Layer 3 of a small transformer language model trained on English Wikipedia (16 layers, counted from 0, width 96).
A neuron's activation on a vector x is ReLU(weights . x + bias), where the dot is the dot product.

Input weights of the MLP neurons that the questions are about. A number n stands for (n - 500) times 0.0018.
n17 (bias -0.051): 482 372 475 615 475 229 509 476 553 432 293 370 757 337 627 338 518 596 407 485 445 577 800 504 539 332 540 662 718 228 601 705 546 400 272 433 605 407 536 654 428 626 576 587 488 721 348 352 592 614 488 418 435 846 417 284 504 372 667 552 631 637 329 709 630 507 666 483 467 464 289 666 508 573 557 316 395 308 167 377 512 236 547 476 504 440 596 438 550 620 172 535 633 475 698 444
n22 (bias -0.042): 425 614 333 636 684 524 657 401 338 390 488 454 302 719 649 338 361 329 652 388 700 594 425 444 657 379 412 691 817 509 454 455 611 351 630 649 375 270 730 480 320 686 464 281 376 612 595 422 679 435 429 519 419 741 685 547 531 435 743 342 470 279 493 361 514 539 367 560 541 451 452 528 599 500 354 572 488 620 379 496 697 551 556 454 309 352 518 599 460 610 421 471 517 432 731 305
n25 (bias -0.037): 467 462 423 500 429 452 573 541 478 583 415 464 532 431 571 494 511 510 426 318 519 392 510 496 374 398 544 605 623 551 634 627 609 511 459 529 471 576 476 438 382 418 440 534 461 458 445 435 369 504 535 496 504 562 559 462 545 468 494 445 529 651 474 576 606 541 586 492 599 419 440 504 555 570 537 431 452 496 374 510 566 447 479 536 508 524 576 412 486 453 442 521 582 598 510 383
n38 (bias -0.057): 618 559 661 591 371 246 404 421 535 643 554 558 478 332 432 459 566 530 711 350 572 538 422 417 542 614 389 511 441 538 573 355 418 603 585 715 488 601 536 623 519 586 534 517 482 652 654 573 439 610 592 471 475 724 433 400 541 718 638 400 589 345 357 393 294 413 409 583 436 775 421 538 660 518 595 436 345 535 582 417 228 464 322 374 823 407 332 458 134 367 539 583 403 614 293 449
n55 (bias 0.008): 738 350 207 536 537 215 727 518 466 447 443 572 531 509 654 560 540 376 280 483 453 732 374 569 648 412 364 517 401 515 518 610 422 335 505 839 575 371 530 509 486 687 588 542 561 378 403 568 305 490 264 275 482 808 670 657 409 146 809 539 539 394 513 572 405 504 617 333 442 465 765 280 470 545 636 545 551 534 540 729 266 515 190 434 426 637 320 235 449 632 572 398 718 631 449 29
n66 (bias -0.008): 209 381 436 632 596 187 447 480 720 417 750 500 488 543 454 190 266 529 718 395 558 559 554 471 609 371 509 399 596 509 524 528 257 375 259 368 388 421 804 529 612 410 667 284 699 826 543 544 563 634 558 757 364 492 320 500 293 396 480 609 430 482 388 519 703 504 362 529 430 500 409 571 618 364 703 606 608 414 375 629 651 522 342 417 752 512 524 397 389 581 427 436 543 321 401 496
n79 (bias -0.045): 506 502 541 471 540 436 503 482 522 482 424 554 592 386 441 324 495 561 399 531 492 405 480 377 343 386 621 515 579 260 425 482 534 678 437 520 543 541 563 540 390 569 521 445 452 395 492 479 477 535 570 544 497 621 503 427 437 538 698 460 470 642 418 490 619 462 683 577 476 606 543 349 475 634 653 304 495 517 330 524 624 349 408 487 484 462 445 441 537 524 528 527 395 256 415 518
n103 (bias -0.028): 406 719 557 667 343 405 386 602 337 547 495 500 445 572 563 235 352 269 745 678 545 523 571 371 307 386 486 408 430 500 552 505 691 676 319 609 635 307 619 549 576 611 575 323 433 785 670 361 526 863 664 574 582 708 443 197 596 656 448 310 623 718 358 636 785 763 355 554 596 508 469 234 718 712 355 624 442 380 268 630 359 552 267 295 313 449 418 426 522 491 398 516 527 338 429 444
n107 (bias -0.052): 729 567 396 692 488 606 513 567 509 500 483 420 535 434 539 445 505 447 441 532 471 536 361 436 479 512 422 543 487 596 504 467 516 534 496 525 629 589 601 494 444 513 440 509 448 576 537 588 514 409 442 516 538 471 474 530 453 554 512 414 656 603 494 506 535 482 429 527 386 522 463 471 532 550 498 500 417 406 440 564 445 522 563 551 463 364 542 521 386 458 545 324 544 467 413 510
n129 (bias -0.065): 592 490 545 442 509 542 530 502 448 575 498 517 467 438 509 511 500 515 488 484 449 431 406 583 496 380 495 549 502 507 629 322 513 544 412 348 609 563 467 398 452 486 417 453 533 651 587 417 579 498 479 528 473 513 349 484 491 479 684 566 568 676 478 625 587 551 562 544 505 454 380 549 462 530 500 353 454 439 405 540 494 607 490 513 539 487 535 303 524 453 434 518 504 397 502 479
n157 (bias -0.028): 630 474 461 640 363 379 691 466 325 645 394 473 431 394 423 358 538 611 555 775 508 512 571 324 523 473 328 695 470 504 654 391 397 434 338 463 790 615 645 623 536 417 392 468 379 500 534 477 462 634 722 578 546 583 551 419 237 849 473 224 489 700 435 540 468 496 577 480 196 435 412 637 316 388 584 457 356 512 405 423 480 231 504 412 448 645 815 666 532 720 483 698 257 415 404 327
n158 (bias -0.051): 427 448 529 482 376 444 312 553 459 679 567 500 522 493 554 411 449 454 551 443 477 374 568 328 411 485 368 413 388 428 547 411 509 555 493 498 487 478 418 551 477 541 557 364 358 591 540 624 522 442 546 505 578 583 606 509 614 416 543 566 553 475 542 528 474 552 514 588 616 544 507 477 652 563 563 512 605 457 490 493 530 408 578 638 625 544 588 506 463 607 493 553 440 392 377 536
n172 (bias -0.042): 584 534 534 453 592 434 402 422 553 461 454 393 535 500 385 542 434 467 478 500 504 360 473 498 454 496 410 431 472 573 599 400 449 493 476 602 405 563 509 518 467 426 454 520 427 518 592 681 461 566 394 440 439 443 526 599 488 589 443 512 512 691 565 515 381 564 554 568 539 533 424 399 564 425 545 402 461 487 533 537 504 550 422 608 522 443 488 547 620 622 534 517 461 529 518 547
n174 (bias -0.034): 352 592 477 761 462 444 506 461 619 520 497 401 520 369 456 454 311 407 463 582 547 374 371 515 530 400 485 560 497 510 367 513 407 529 627 706 487 458 697 709 673 394 543 558 616 605 346 474 494 563 442 654 497 668 593 589 595 407 593 420 350 481 564 611 457 610 423 394 596 567 427 586 530 545 589 453 386 625 319 350 343 469 470 466 561 531 406 484 419 558 409 465 470 403 535 444
n176 (bias -0.067): 731 565 589 486 517 532 561 492 531 587 556 445 543 381 378 521 603 479 560 531 562 494 538 481 518 617 491 458 565 384 512 526 479 562 481 518 619 594 543 443 504 540 507 475 518 541 623 564 459 539 446 529 357 687 565 537 504 426 500 508 498 488 485 387 415 630 601 430 522 536 417 459 584 467 489 437 587 438 433 427 496 453 451 587 426 354 536 404 506 542 452 516 462 541 447 415
n209 (bias -0.036): 685 465 483 597 518 396 281 476 545 380 413 447 565 467 541 418 614 535 532 418 356 438 474 651 547 510 513 491 493 508 517 605 565 445 381 531 475 541 567 495 505 492 472 303 419 573 476 525 522 612 472 459 415 435 560 555 507 445 468 322 531 634 618 551 509 735 487 505 725 533 606 525 412 459 500 556 523 576 328 530 505 564 547 505 379 450 431 463 572 549 586 424 524 404 573 387
n213 (bias -0.070): 604 497 428 512 469 554 486 523 588 546 506 511 519 540 444 560 457 513 517 488 500 470 438 404 419 523 452 391 485 551 654 421 581 609 551 469 494 456 498 515 413 502 488 482 453 564 537 577 496 514 415 464 537 476 500 576 480 335 468 457 509 478 618 519 450 534 550 635 519 514 633 493 471 445 594 469 518 466 468 418 389 602 485 398 620 482 500 609 571 500 471 500 473 532 482 526
n252 (bias -0.009): 393 539 304 450 479 546 680 456 669 503 507 514 379 456 557 476 386 872 530 410 521 601 639 645 686 386 489 490 431 602 602 440 475 661 483 550 420 432 594 528 387 694 556 490 423 345 473 445 557 603 653 137 592 420 503 325 538 354 592 266 326 550 612 331 552 553 550 380 352 493 511 500 314 486 437 496 447 526 454 482 465 459 411 365 687 527 419 516 244 524 533 422 385 696 677 629
n254 (bias -0.052): 563 458 398 385 307 509 490 437 522 491 310 627 717 355 600 405 536 592 585 410 362 442 466 671 671 480 377 365 417 627 592 354 580 475 456 449 438 486 420 637 422 453 409 376 508 395 563 649 509 497 407 451 483 628 441 593 494 676 581 576 421 545 587 541 579 577 352 425 575 429 629 558 500 622 560 446 473 429 396 584 278 449 403 457 578 546 692 448 643 615 301 388 585 527 554 606
n255 (bias -0.023): 461 337 446 456 515 504 527 465 485 448 429 631 612 395 481 515 561 471 550 620 511 470 503 379 486 528 415 686 459 308 691 471 207 490 522 569 711 542 606 540 471 451 562 440 465 523 416 421 321 779 687 614 624 627 591 409 338 560 464 347 385 612 447 628 697 471 716 518 192 619 459 504 673 418 635 539 434 317 380 548 565 249 203 486 434 584 718 524 303 496 611 645 497 145 507 380
n288 (bias 0.014): 465 484 405 520 516 379 469 500 454 492 582 579 555 473 493 496 543 553 519 480 571 493 448 431 558 454 392 402 527 458 564 445 438 571 493 427 481 489 676 540 464 486 522 512 374 617 568 611 487 531 441 575 451 509 386 559 574 449 485 573 471 553 428 496 454 528 529 362 326 570 422 549 510 614 665 301 671 438 500 500 493 405 362 466 531 407 635 523 445 424 454 539 635 500 482 415
n289 (bias -0.024): 493 647 461 522 483 622 410 702 792 603 569 503 445 471 653 277 497 480 664 469 388 483 329 389 389 430 486 354 381 650 477 473 393 389 437 538 511 429 554 600 405 535 640 549 475 659 577 326 426 558 433 448 601 507 427 713 427 456 549 382 602 537 671 305 623 593 626 277 339 484 551 745 404 471 588 568 301 458 588 385 560 529 415 477 372 494 242 422 360 576 360 509 587 381 524 380
n290 (bias -0.041): 446 542 597 617 549 415 267 537 419 607 355 650 574 589 295 439 480 439 398 666 409 227 412 516 488 604 629 403 366 600 435 321 580 597 471 476 451 379 503 615 445 500 475 509 503 404 429 525 691 392 652 563 643 468 541 544 503 693 637 546 378 566 281 375 294 534 568 655 478 524 529 634 554 625 608 397 397 326 545 539 449 400 617 497 635 377 511 322 311 399 426 541 528 591 594 546
n308 (bias -0.063): 516 504 561 461 369 569 603 459 472 549 459 591 538 396 487 539 538 483 492 454 452 488 429 574 532 405 516 473 619 551 622 569 466 403 403 495 523 525 589 436 489 445 487 399 486 540 653 504 513 424 459 551 390 440 515 571 513 432 580 495 441 603 550 436 604 493 521 392 543 478 494 584 510 531 526 393 527 367 479 403 444 546 505 464 422 487 541 463 466 428 469 516 502 412 438 511
n309 (bias -0.043): 409 591 378 569 454 592 559 489 447 406 463 402 486 662 495 533 544 579 599 389 483 456 520 421 502 400 629 491 607 562 558 590 512 395 505 417 560 535 528 436 594 530 454 543 559 416 457 589 509 526 568 500 646 483 393 405 505 513 574 366 423 565 548 652 448 575 451 722 617 466 541 398 478 470 550 456 522 380 367 505 567 503 341 470 464 447 503 491 471 410 595 449 376 655 483 595
n312 (bias -0.060): 577 489 480 508 473 500 587 552 540 517 488 559 587 461 518 536 494 545 368 566 475 435 417 534 470 398 531 455 414 487 447 583 353 452 410 517 581 515 592 518 397 507 449 494 438 456 652 582 520 500 588 535 361 570 527 554 560 458 597 468 543 626 562 481 575 599 465 518 606 504 511 541 536 712 591 352 598 422 317 470 552 638 464 441 418 437 497 416 412 431 384 419 564 392 338 467
n314 (bias -0.049): 357 590 324 622 556 409 611 421 278 603 511 345 527 355 454 768 503 393 393 573 521 589 631 375 464 441 658 464 851 481 520 666 531 439 225 500 492 500 422 376 308 666 512 569 572 591 420 446 586 643 480 666 389 524 466 411 531 367 520 398 573 458 503 583 456 463 475 374 812 417 493 525 673 412 507 429 563 399 281 458 641 389 643 683 434 483 699 426 586 551 326 487 533 626 389 590
n327 (bias -0.014): 509 291 255 359 543 478 595 577 500 455 544 438 794 484 698 724 597 313 234 612 401 230 680 445 564 443 594 712 595 643 698 756 411 383 529 424 505 615 486 318 586 584 423 373 464 485 297 425 504 671 512 670 640 407 745 359 613 421 483 391 460 658 527 897 578 394 379 342 524 334 333 591 583 574 455 591 513 575 194 625 500 363 218 386 491 366 529 346 475 504 189 535 617 552 667 361
n329 (bias -0.065): 475 440 400 519 548 604 459 478 605 551 478 502 494 412 394 521 635 571 568 416 513 474 494 567 615 506 382 508 514 629 556 675 543 421 479 565 463 610 580 592 519 366 452 547 595 504 469 605 506 556 626 558 409 500 511 593 511 413 537 439 500 558 572 470 532 490 546 429 363 584 481 641 512 606 538 491 478 440 474 563 434 567 516 519 390 502 466 435 393 375 348 484 459 437 569 463
n332 (bias -0.033): 631 336 521 540 515 515 539 584 697 567 575 550 637 483 451 406 500 397 490 569 577 459 500 595 503 630 619 672 537 401 476 666 609 478 479 385 490 394 503 458 310 557 370 585 500 532 442 342 512 490 583 536 745 527 424 397 491 440 535 379 549 646 530 525 643 587 525 356 517 355 531 725 661 497 481 344 564 490 182 451 400 480 497 407 445 660 270 531 521 419 344 394 461 392 689 441
n341 (bias -0.045): 392 503 421 509 542 466 417 489 488 646 303 527 612 479 421 415 599 575 344 581 405 563 487 405 591 532 397 592 376 376 513 380 445 515 665 534 578 529 452 555 573 512 578 585 447 578 662 511 630 597 597 484 605 558 456 454 361 600 470 445 500 521 460 462 497 329 469 601 288 645 656 449 562 681 672 458 416 330 618 480 406 509 427 457 620 412 605 652 514 418 352 459 586 508 394 492
n380 (bias -0.011): 613 471 442 597 592 344 544 470 540 464 584 353 551 431 564 509 459 377 447 760 398 316 479 462 574 569 786 678 418 496 518 579 616 465 304 598 647 518 520 519 395 556 372 366 631 486 425 620 542 421 497 475 546 478 619 268 689 403 350 434 473 407 652 384 673 458 430 427 779 608 586 401 509 509 477 547 478 546 483 443 544 473 518 313 424 536 468 500 738 441 467 402 630 570 437 567

Each question shows a token from some text and the vector x that enters the MLP there. A number n stands for (n - 500) times 0.0064.

".": 435 357 686 563 463 742 518 330 315 373 463 639 552 644 672 612 368 707 731 541 637 524 463 424 445 395 689 632 513 286 378 629 575 615 478 524 502 599 334 615 582 442 341 343 497 503 480 260 322 544 327 278 502 471 683 700 572 632 461 507 667 537 601 445 228 355 464 454 483 619 400 395 378 383 550 325 699 337 846 711 719 588 544 457 601 673 448 425 355 493 296 284 587 271 299 571
Which neuron lights up most? n79

"ater": 317 398 647 505 470 614 455 378 265 564 585 621 481 667 567 613 319 689 800 740 608 348 372 421 405 467 733 774 583 351 427 586 663 594 525 426 419 578 421 586 693 302 523 528 548 514 424 412 459 477 309 361 532 330 605 644 530 561 568 691 766 499 619 496 305 372 411 457 344 598 483 430 302 490 543 456 729 306 670 559 561 358 535 355 570 637 492 346 418 513 93 338 383 332 521 517
Which neuron lights up most? n290

" was": 280 556 616 518 489 661 438 311 388 470 542 585 669 672 516 706 362 698 775 552 724 362 391 451 306 469 583 575 547 384 320 621 573 618 566 590 549 705 415 613 633 263 521 419 720 602 423 351 331 522 267 333 475 503 557 684 599 645 523 494 657 659 571 574 238 393 367 370 456 537 411 439 353 418 427 412 662 321 735 521 493 508 473 306 569 642 434 474 422 687 280 335 457 115 465 498
Which neuron lights up most? n174

" N": 291 443 619 490 511 721 601 516 332 489 603 627 636 737 646 583 401 695 847 477 574 266 441 480 301 475 583 577 473 150 376 692 671 666 505 392 451 566 381 417 596 454 396 376 639 658 423 358 330 667 377 319 515 375 518 636 550 518 559 501 670 516 658 509 295 374 382 543 292 589 472 282 269 435 495 372 659 347 760 575 621 562 744 470 655 556 406 472 311 489 355 272 592 398 439 447
Which neuron lights up most? n158

" the": 570 376 495 552 423 557 538 342 159 278 542 565 646 631 631 593 464 822 798 634 682 258 509 449 423 481 521 588 602 266 401 698 703 569 496 577 618 574 373 571 539 319 460 434 555 634 581 345 367 430 268 321 459 425 734 667 524 489 547 539 646 535 584 550 367 532 514 332 444 540 530 528 255 484 509 571 712 327 556 531 507 551 612 362 625 555 528 356 244 494 242 284 462 205 474 538
Which neuron fires most, and how strongly? n17, at about 1.1

" \"": 354 413 582 524 512 710 508 364 239 386 596 582 719 608 692 538 433 725 662 521 565 512 409 248 336 476 572 544 475 325 270 529 657 628 520 416 522 549 340 550 549 556 470 370 626 637 554 297 361 530 328 335 515 423 675 694 502 630 482 409 645 504 550 541 365 406 449 450 307 673 541 326 400 603 444 395 727 282 703 587 419 579 567 324 731 746 606 367 398 630 210 180 554 408 527 574
Which neuron fires most, and how strongly? n341, at about 1.7

"ab": 489 321 532 416 525 574 573 448 196 537 616 642 526 643 656 726 355 826 748 594 648 391 491 517 471 370 496 702 511 475 286 713 540 759 553 563 633 572 345 435 543 316 408 444 509 561 558 313 378 539 349 457 519 472 557 653 659 342 504 569 605 444 669 608 304 373 340 418 425 575 400 348 221 499 468 388 572 213 788 528 524 513 717 428 574 666 436 431 314 574 297 238 447 363 422 605
Which neuron lights up most? n252

" in": 545 461 453 603 434 787 677 449 254 446 638 590 586 548 630 667 372 698 727 583 781 373 413 398 286 511 476 618 581 398 307 629 616 543 493 516 667 649 421 633 541 381 443 403 611 643 619 416 462 538 273 370 464 325 646 593 556 542 518 501 730 590 606 592 405 470 442 359 286 518 441 374 141 485 548 558 688 307 591 549 496 509 609 364 560 646 490 311 256 579 265 249 494 284 336 470
The two highest activations, in order: n107, n157

"as": 481 388 639 408 428 716 449 383 353 446 447 638 515 584 554 588 337 683 728 564 667 393 489 520 502 414 614 769 482 300 282 609 633 626 517 506 732 705 372 503 541 392 457 373 579 460 637 321 336 439 260 362 483 268 710 707 537 377 541 545 717 576 675 516 269 328 510 480 408 543 460 389 415 424 471 506 689 314 815 538 454 434 654 445 652 837 424 449 271 536 252 301 538 336 456 450
Which neuron lights up most? n308

"===": 475 513 544 579 534 715 539 414 272 412 612 612 607 583 644 629 376 682 762 645 720 331 376 408 427 479 532 580 519 282 317 523 595 570 526 535 356 613 380 467 471 433 483 334 570 630 594 307 438 551 246 450 464 391 757 634 561 502 461 456 691 602 415 638 316 467 462 399 484 616 530 484 266 499 466 572 734 267 809 503 483 653 516 410 628 557 675 364 160 639 271 245 438 280 464 459
Which neuron lights up most? n22

",": 498 393 590 574 546 818 582 325 253 389 522 648 591 586 675 660 387 677 821 562 654 503 529 419 369 566 635 618 422 233 447 488 647 596 478 489 570 562 251 599 566 461 479 493 570 656 454 341 338 607 292 311 483 383 653 704 601 413 580 577 631 639 613 502 385 466 316 366 469 618 358 294 263 430 462 493 618 306 793 618 533 539 477 369 558 689 525 413 295 500 304 297 457 212 460 487
Which three neurons fire most, strongest first? n129, n255, n55

" |": 492 570 656 627 590 649 505 363 216 294 512 680 558 597 540 645 273 655 860 561 632 443 486 519 390 442 492 585 560 437 372 525 613 691 480 471 491 616 241 465 599 568 450 321 543 697 505 323 318 528 312 258 624 390 690 669 597 497 509 570 689 598 586 444 251 334 351 389 411 659 471 390 270 464 450 462 645 361 804 551 598 613 568 353 538 692 523 438 362 513 324 356 506 289 402 446
Which neuron lights up most? n22

"ave": 419 412 697 481 510 726 418 383 337 404 646 590 481 656 459 653 329 676 753 464 642 381 491 536 386 480 479 670 604 279 362 571 563 619 592 550 576 533 476 528 653 348 445 453 596 664 624 246 489 575 331 411 697 448 603 738 525 529 466 594 531 541 675 450 217 373 396 385 494 594 319 411 232 466 419 408 613 323 810 651 483 484 555 335 691 607 541 384 279 597 159 304 470 347 481 555
The two highest activations, in order: n174, n38

"os": 334 418 777 549 588 782 495 398 324 465 387 623 482 493 656 579 489 708 705 627 531 458 552 444 422 375 619 767 531 357 335 507 665 607 462 458 591 741 381 425 605 396 393 433 547 465 508 345 298 366 320 416 601 336 659 685 488 399 532 494 681 392 686 453 303 258 431 389 527 562 485 373 323 419 541 490 653 309 787 672 438 423 585 349 742 813 450 441 324 632 324 267 517 403 446 491
Which neuron fires most, and how strongly? n380, at about 0.26

"|---|---": 621 398 585 575 622 549 634 445 259 400 573 570 608 611 597 741 327 662 835 613 687 348 338 362 375 450 623 720 572 190 314 599 634 585 606 586 431 638 423 587 691 518 313 434 635 648 520 365 529 522 242 363 429 385 557 592 441 319 430 447 720 641 575 501 388 330 448 342 351 568 364 407 227 429 426 547 543 356 848 541 519 609 514 388 612 677 460 433 374 557 315 311 488 286 472 517
Which neuron fires most, and how strongly? n380, at about 0.64

" ": 379 430 650 466 617 737 523 334 280 381 540 552 604 641 636 608 388 763 777 614 687 462 357 406 339 489 616 571 540 302 274 634 626 701 378 593 625 607 261 446 642 418 381 379 607 609 561 390 366 581 368 320 511 382 654 744 571 472 418 475 861 536 509 495 368 385 408 407 388 631 396 529 225 445 538 450 614 452 629 466 536 534 473 421 664 715 471 343 335 513 262 312 541 373 530 341
Which neuron lights up most? n289

" l": 358 394 498 574 557 726 738 441 308 403 539 611 578 756 706 644 435 733 670 532 674 365 486 320 325 588 451 592 500 252 417 617 684 596 461 539 589 760 345 453 556 452 480 446 512 529 522 306 373 565 274 347 440 398 660 755 572 482 385 523 691 646 653 601 341 473 377 306 527 612 392 354 276 441 396 390 554 439 800 446 473 639 547 441 745 555 461 324 321 540 284 329 494 348 377 451
Which neuron lights up most? n327

"d": 601 295 586 508 516 658 681 446 198 424 592 540 550 653 583 597 335 758 712 589 654 408 505 435 328 346 445 681 462 372 273 701 699 630 480 528 653 644 349 563 552 282 488 582 495 561 531 298 425 424 280 475 490 346 591 630 527 358 500 469 823 562 565 386 410 415 386 305 542 537 532 461 343 365 614 559 682 236 791 555 418 647 575 427 712 648 549 405 364 574 229 277 460 300 519 478
Which neuron lights up most? n55

" g": 371 409 488 563 451 613 611 272 287 316 544 536 612 612 573 631 489 668 694 484 724 361 421 359 322 461 465 592 405 206 407 669 801 598 452 517 667 684 437 510 488 387 480 453 653 556 597 342 362 441 335 379 511 382 631 767 589 395 483 498 779 532 621 587 386 444 430 361 467 695 413 454 221 384 599 511 654 335 758 569 548 663 613 451 708 551 477 338 250 500 317 296 455 332 561 513
Which neuron fires most, and how strongly? n329, at about 0.91

" for": 450 339 475 563 516 782 507 415 223 464 589 619 582 608 587 678 270 704 737 486 738 338 414 429 420 469 547 569 538 428 297 624 568 623 476 468 604 728 484 584 604 447 483 431 730 595 563 251 333 557 398 235 554 445 707 516 552 534 490 500 747 625 603 530 314 510 489 403 518 595 461 373 263 456 491 560 637 319 594 552 511 461 589 321 612 720 498 368 319 542 265 222 466 237 414 485
Which neuron lights up most? n103

" (": 355 512 695 553 542 593 584 329 171 448 657 562 631 617 505 626 356 744 732 595 690 490 450 429 415 494 725 454 514 401 403 567 707 664 442 507 464 587 277 531 534 493 397 412 535 659 520 337 367 652 369 248 467 399 557 771 574 533 522 478 685 507 528 589 270 396 474 436 372 668 506 285 302 470 464 453 637 394 692 595 506 528 551 329 547 667 422 350 392 654 265 197 567 317 480 440
Which neuron fires most, and how strongly? n103, at about 1

" de": 372 503 611 471 564 726 621 392 158 494 573 586 577 726 606 648 366 736 623 674 713 517 500 404 324 449 470 651 595 470 485 552 603 511 358 544 522 644 386 415 506 346 380 384 564 613 516 360 409 538 311 412 528 437 623 608 444 622 454 445 618 653 621 534 327 344 419 353 442 687 272 476 247 399 545 461 644 489 820 621 445 516 590 348 755 847 335 440 321 575 279 330 443 222 428 431
Which three neurons fire most, strongest first? n157, n129, n308

"\n": 426 450 645 645 468 699 681 369 274 378 661 579 589 608 588 574 367 714 783 537 773 354 528 408 509 361 603 475 486 303 337 565 731 590 509 461 580 434 347 582 573 310 397 339 611 756 547 293 382 503 228 352 490 354 684 634 611 450 437 538 708 478 499 583 310 350 438 416 377 622 466 379 358 462 490 438 618 312 811 614 566 601 561 365 642 538 498 454 358 586 296 280 440 290 611 527
Which neuron lights up most? n22

" 20": 456 447 579 587 492 629 589 459 223 494 744 589 681 674 533 598 334 783 751 655 738 347 346 335 438 485 513 599 463 264 324 723 730 555 631 500 640 568 302 585 566 351 377 478 534 513 609 319 391 440 285 373 486 298 718 556 503 334 538 581 709 633 559 501 392 379 491 332 505 556 467 507 237 498 488 495 567 373 551 601 627 690 562 416 627 510 530 346 218 466 335 354 538 343 296 391
The two highest activations, in order: n312, n129

" (1": 433 435 576 587 498 581 673 371 227 457 738 533 644 565 526 640 347 831 777 627 731 431 431 383 352 513 591 432 515 285 389 620 811 567 511 566 589 633 289 576 521 435 423 443 470 592 504 376 405 611 325 378 428 330 661 711 575 407 589 455 648 481 575 568 405 385 445 379 478 588 473 366 238 513 387 483 641 395 630 541 534 608 564 351 532 541 608 427 331 601 209 194 538 387 348 465
Which neuron lights up most? n314

" his": 464 417 497 578 526 661 436 391 208 452 437 688 700 585 664 590 455 729 770 464 627 314 529 539 421 498 504 598 550 297 515 666 641 547 515 507 604 585 420 515 663 322 487 402 629 622 488 280 422 596 237 290 498 495 548 667 343 463 478 522 697 626 603 493 268 447 389 445 641 562 483 537 242 433 411 557 681 390 681 645 467 471 533 272 626 628 493 368 405 563 204 170 569 255 472 643
Which neuron fires most, and how strongly? n254, at about 1.9

"ed": 422 272 698 586 511 616 545 391 253 463 593 646 474 710 498 602 287 797 766 568 726 567 501 538 355 523 545 682 579 306 297 525 577 639 556 479 497 686 370 495 574 400 479 413 592 591 451 271 258 474 311 389 564 436 599 618 527 453 523 462 828 637 644 662 361 391 394 369 544 526 454 456 347 459 373 454 693 234 694 574 423 411 614 354 573 661 390 454 397 468 344 308 515 180 489 535
Which neuron lights up most? n332

"oc": 463 429 563 556 479 623 410 505 289 512 643 489 496 633 576 626 411 719 827 628 737 424 362 437 500 423 599 665 478 332 391 522 607 631 559 492 464 497 405 424 539 219 368 530 596 702 634 418 396 557 336 404 458 379 673 680 544 447 471 705 715 438 620 710 371 276 408 305 428 575 519 341 212 359 528 444 737 245 824 592 516 501 675 352 629 552 510 382 331 455 227 394 537 317 492 343
Which neuron lights up most? n288

"U": 415 491 528 431 584 670 515 493 351 469 668 559 578 588 607 642 327 727 854 598 646 475 394 426 436 392 626 635 500 261 370 753 696 691 493 415 655 634 248 565 549 260 390 421 589 523 519 459 440 385 372 364 527 308 604 548 559 400 458 455 677 429 622 548 260 368 470 441 267 588 465 497 240 416 668 513 681 374 718 661 472 631 652 459 593 566 581 390 235 605 324 271 491 222 431 356
Which neuron lights up most? n329

" e": 340 367 657 486 633 461 498 400 233 363 572 623 558 719 643 698 490 725 657 515 598 501 456 402 367 539 571 517 552 359 456 486 640 631 436 527 610 491 320 518 737 366 451 367 615 672 500 302 538 730 289 368 463 395 575 669 622 649 388 463 691 504 699 567 254 460 400 416 401 681 401 414 232 445 488 372 635 340 772 569 550 538 640 404 706 603 395 284 264 561 464 254 454 355 408 404
Which neuron lights up most? n38

" It": 419 400 636 467 493 649 592 456 253 441 611 648 635 694 532 556 320 694 739 579 707 386 435 421 283 492 546 679 423 306 437 715 661 557 542 466 528 561 386 591 480 396 395 497 651 671 407 373 416 461 199 447 556 274 578 670 559 587 559 588 507 538 580 573 278 454 506 515 303 643 426 454 206 393 480 463 682 356 625 462 614 483 631 304 811 552 543 303 316 526 250 359 501 356 565 594
Which neuron lights up most? n290

" Th": 478 264 585 535 447 510 606 355 304 449 620 654 739 666 614 477 413 620 776 667 637 321 349 479 378 505 539 574 396 175 408 581 729 675 430 484 469 515 383 538 659 510 449 505 635 604 379 360 333 546 256 410 543 372 556 780 477 648 508 558 686 497 604 531 287 416 394 452 487 514 483 356 302 481 452 462 703 315 720 497 572 553 641 476 726 657 514 422 351 480 269 234 420 324 673 438
Which neuron lights up most? n332

"id": 511 373 619 482 608 641 631 549 230 459 504 570 560 606 525 699 298 710 709 641 653 411 417 419 326 405 637 696 533 346 279 615 711 712 365 478 512 626 476 471 598 286 358 518 539 683 564 351 248 631 181 476 576 398 699 678 462 380 488 557 716 441 640 486 281 392 366 438 497 545 444 246 435 415 537 446 656 298 735 507 477 443 597 405 489 779 478 390 346 544 391 353 481 274 571 602
Which neuron lights up most? n314

"ur": 589 305 595 518 566 664 500 313 284 480 664 609 589 633 630 564 385 694 747 728 724 425 314 484 402 512 693 545 535 395 326 614 691 580 459 358 623 499 489 441 626 289 498 566 472 646 490 362 465 446 134 498 506 330 675 622 531 525 433 510 687 493 702 499 318 405 429 405 587 481 485 414 286 450 523 485 564 340 768 565 548 464 713 383 659 615 562 263 380 530 244 345 417 290 389 457
Which neuron fires most, and how strongly? n380, at about 0.84

" as": 403 454 611 591 575 743 427 349 334 436 558 584 605 677 674 602 479 704 787 583 680 326 456 439 377 451 607 625 457 495 377 423 603 585 448 502 635 623 488 601 609 384 451 455 676 617 553 256 431 475 266 322 431 379 503 530 579 514 548 410 695 556 565 549 341 427 444 315 470 554 456 394 181 389 398 498 695 299 720 669 603 509 562 205 662 800 536 419 268 502 289 323 592 313 511 396
Which neuron lights up most? n289

"ey": 476 365 608 550 532 744 503 447 281 392 559 502 518 663 498 554 374 733 751 417 684 292 475 442 417 436 590 683 418 275 349 757 735 652 609 507 512 593 352 525 536 383 479 524 506 612 551 311 435 623 253 415 477 320 707 658 551 498 571 531 617 569 699 443 332 472 524 332 407 618 457 440 238 447 522 458 646 312 708 544 433 465 543 480 689 585 667 274 351 540 166 330 468 254 543 621
Which neuron fires most, and how strongly? n329, at about 1

"m": 498 343 551 488 503 688 542 405 255 398 645 557 628 649 673 641 400 775 767 502 699 422 317 498 293 433 559 634 565 384 342 666 596 710 595 511 692 581 339 441 486 270 401 513 497 443 509 230 400 422 241 439 482 445 704 691 606 435 494 558 559 596 589 504 354 419 511 340 463 540 587 352 290 420 502 440 585 251 809 533 470 605 620 361 762 556 542 374 306 573 183 430 567 389 427 569
Which three neurons fire most, strongest first? n213, n308, n129

"ch": 430 440 574 549 376 565 556 484 291 531 538 561 581 605 606 632 456 732 736 539 686 465 356 397 433 571 584 681 512 218 463 674 631 708 462 510 521 586 335 448 679 236 537 555 426 616 454 275 422 556 208 370 529 325 585 695 607 456 501 576 672 597 670 554 331 470 444 388 456 503 472 344 268 585 584 396 706 346 893 499 399 485 490 438 613 625 419 358 389 548 111 247 489 333 479 601
Which neuron lights up most? n288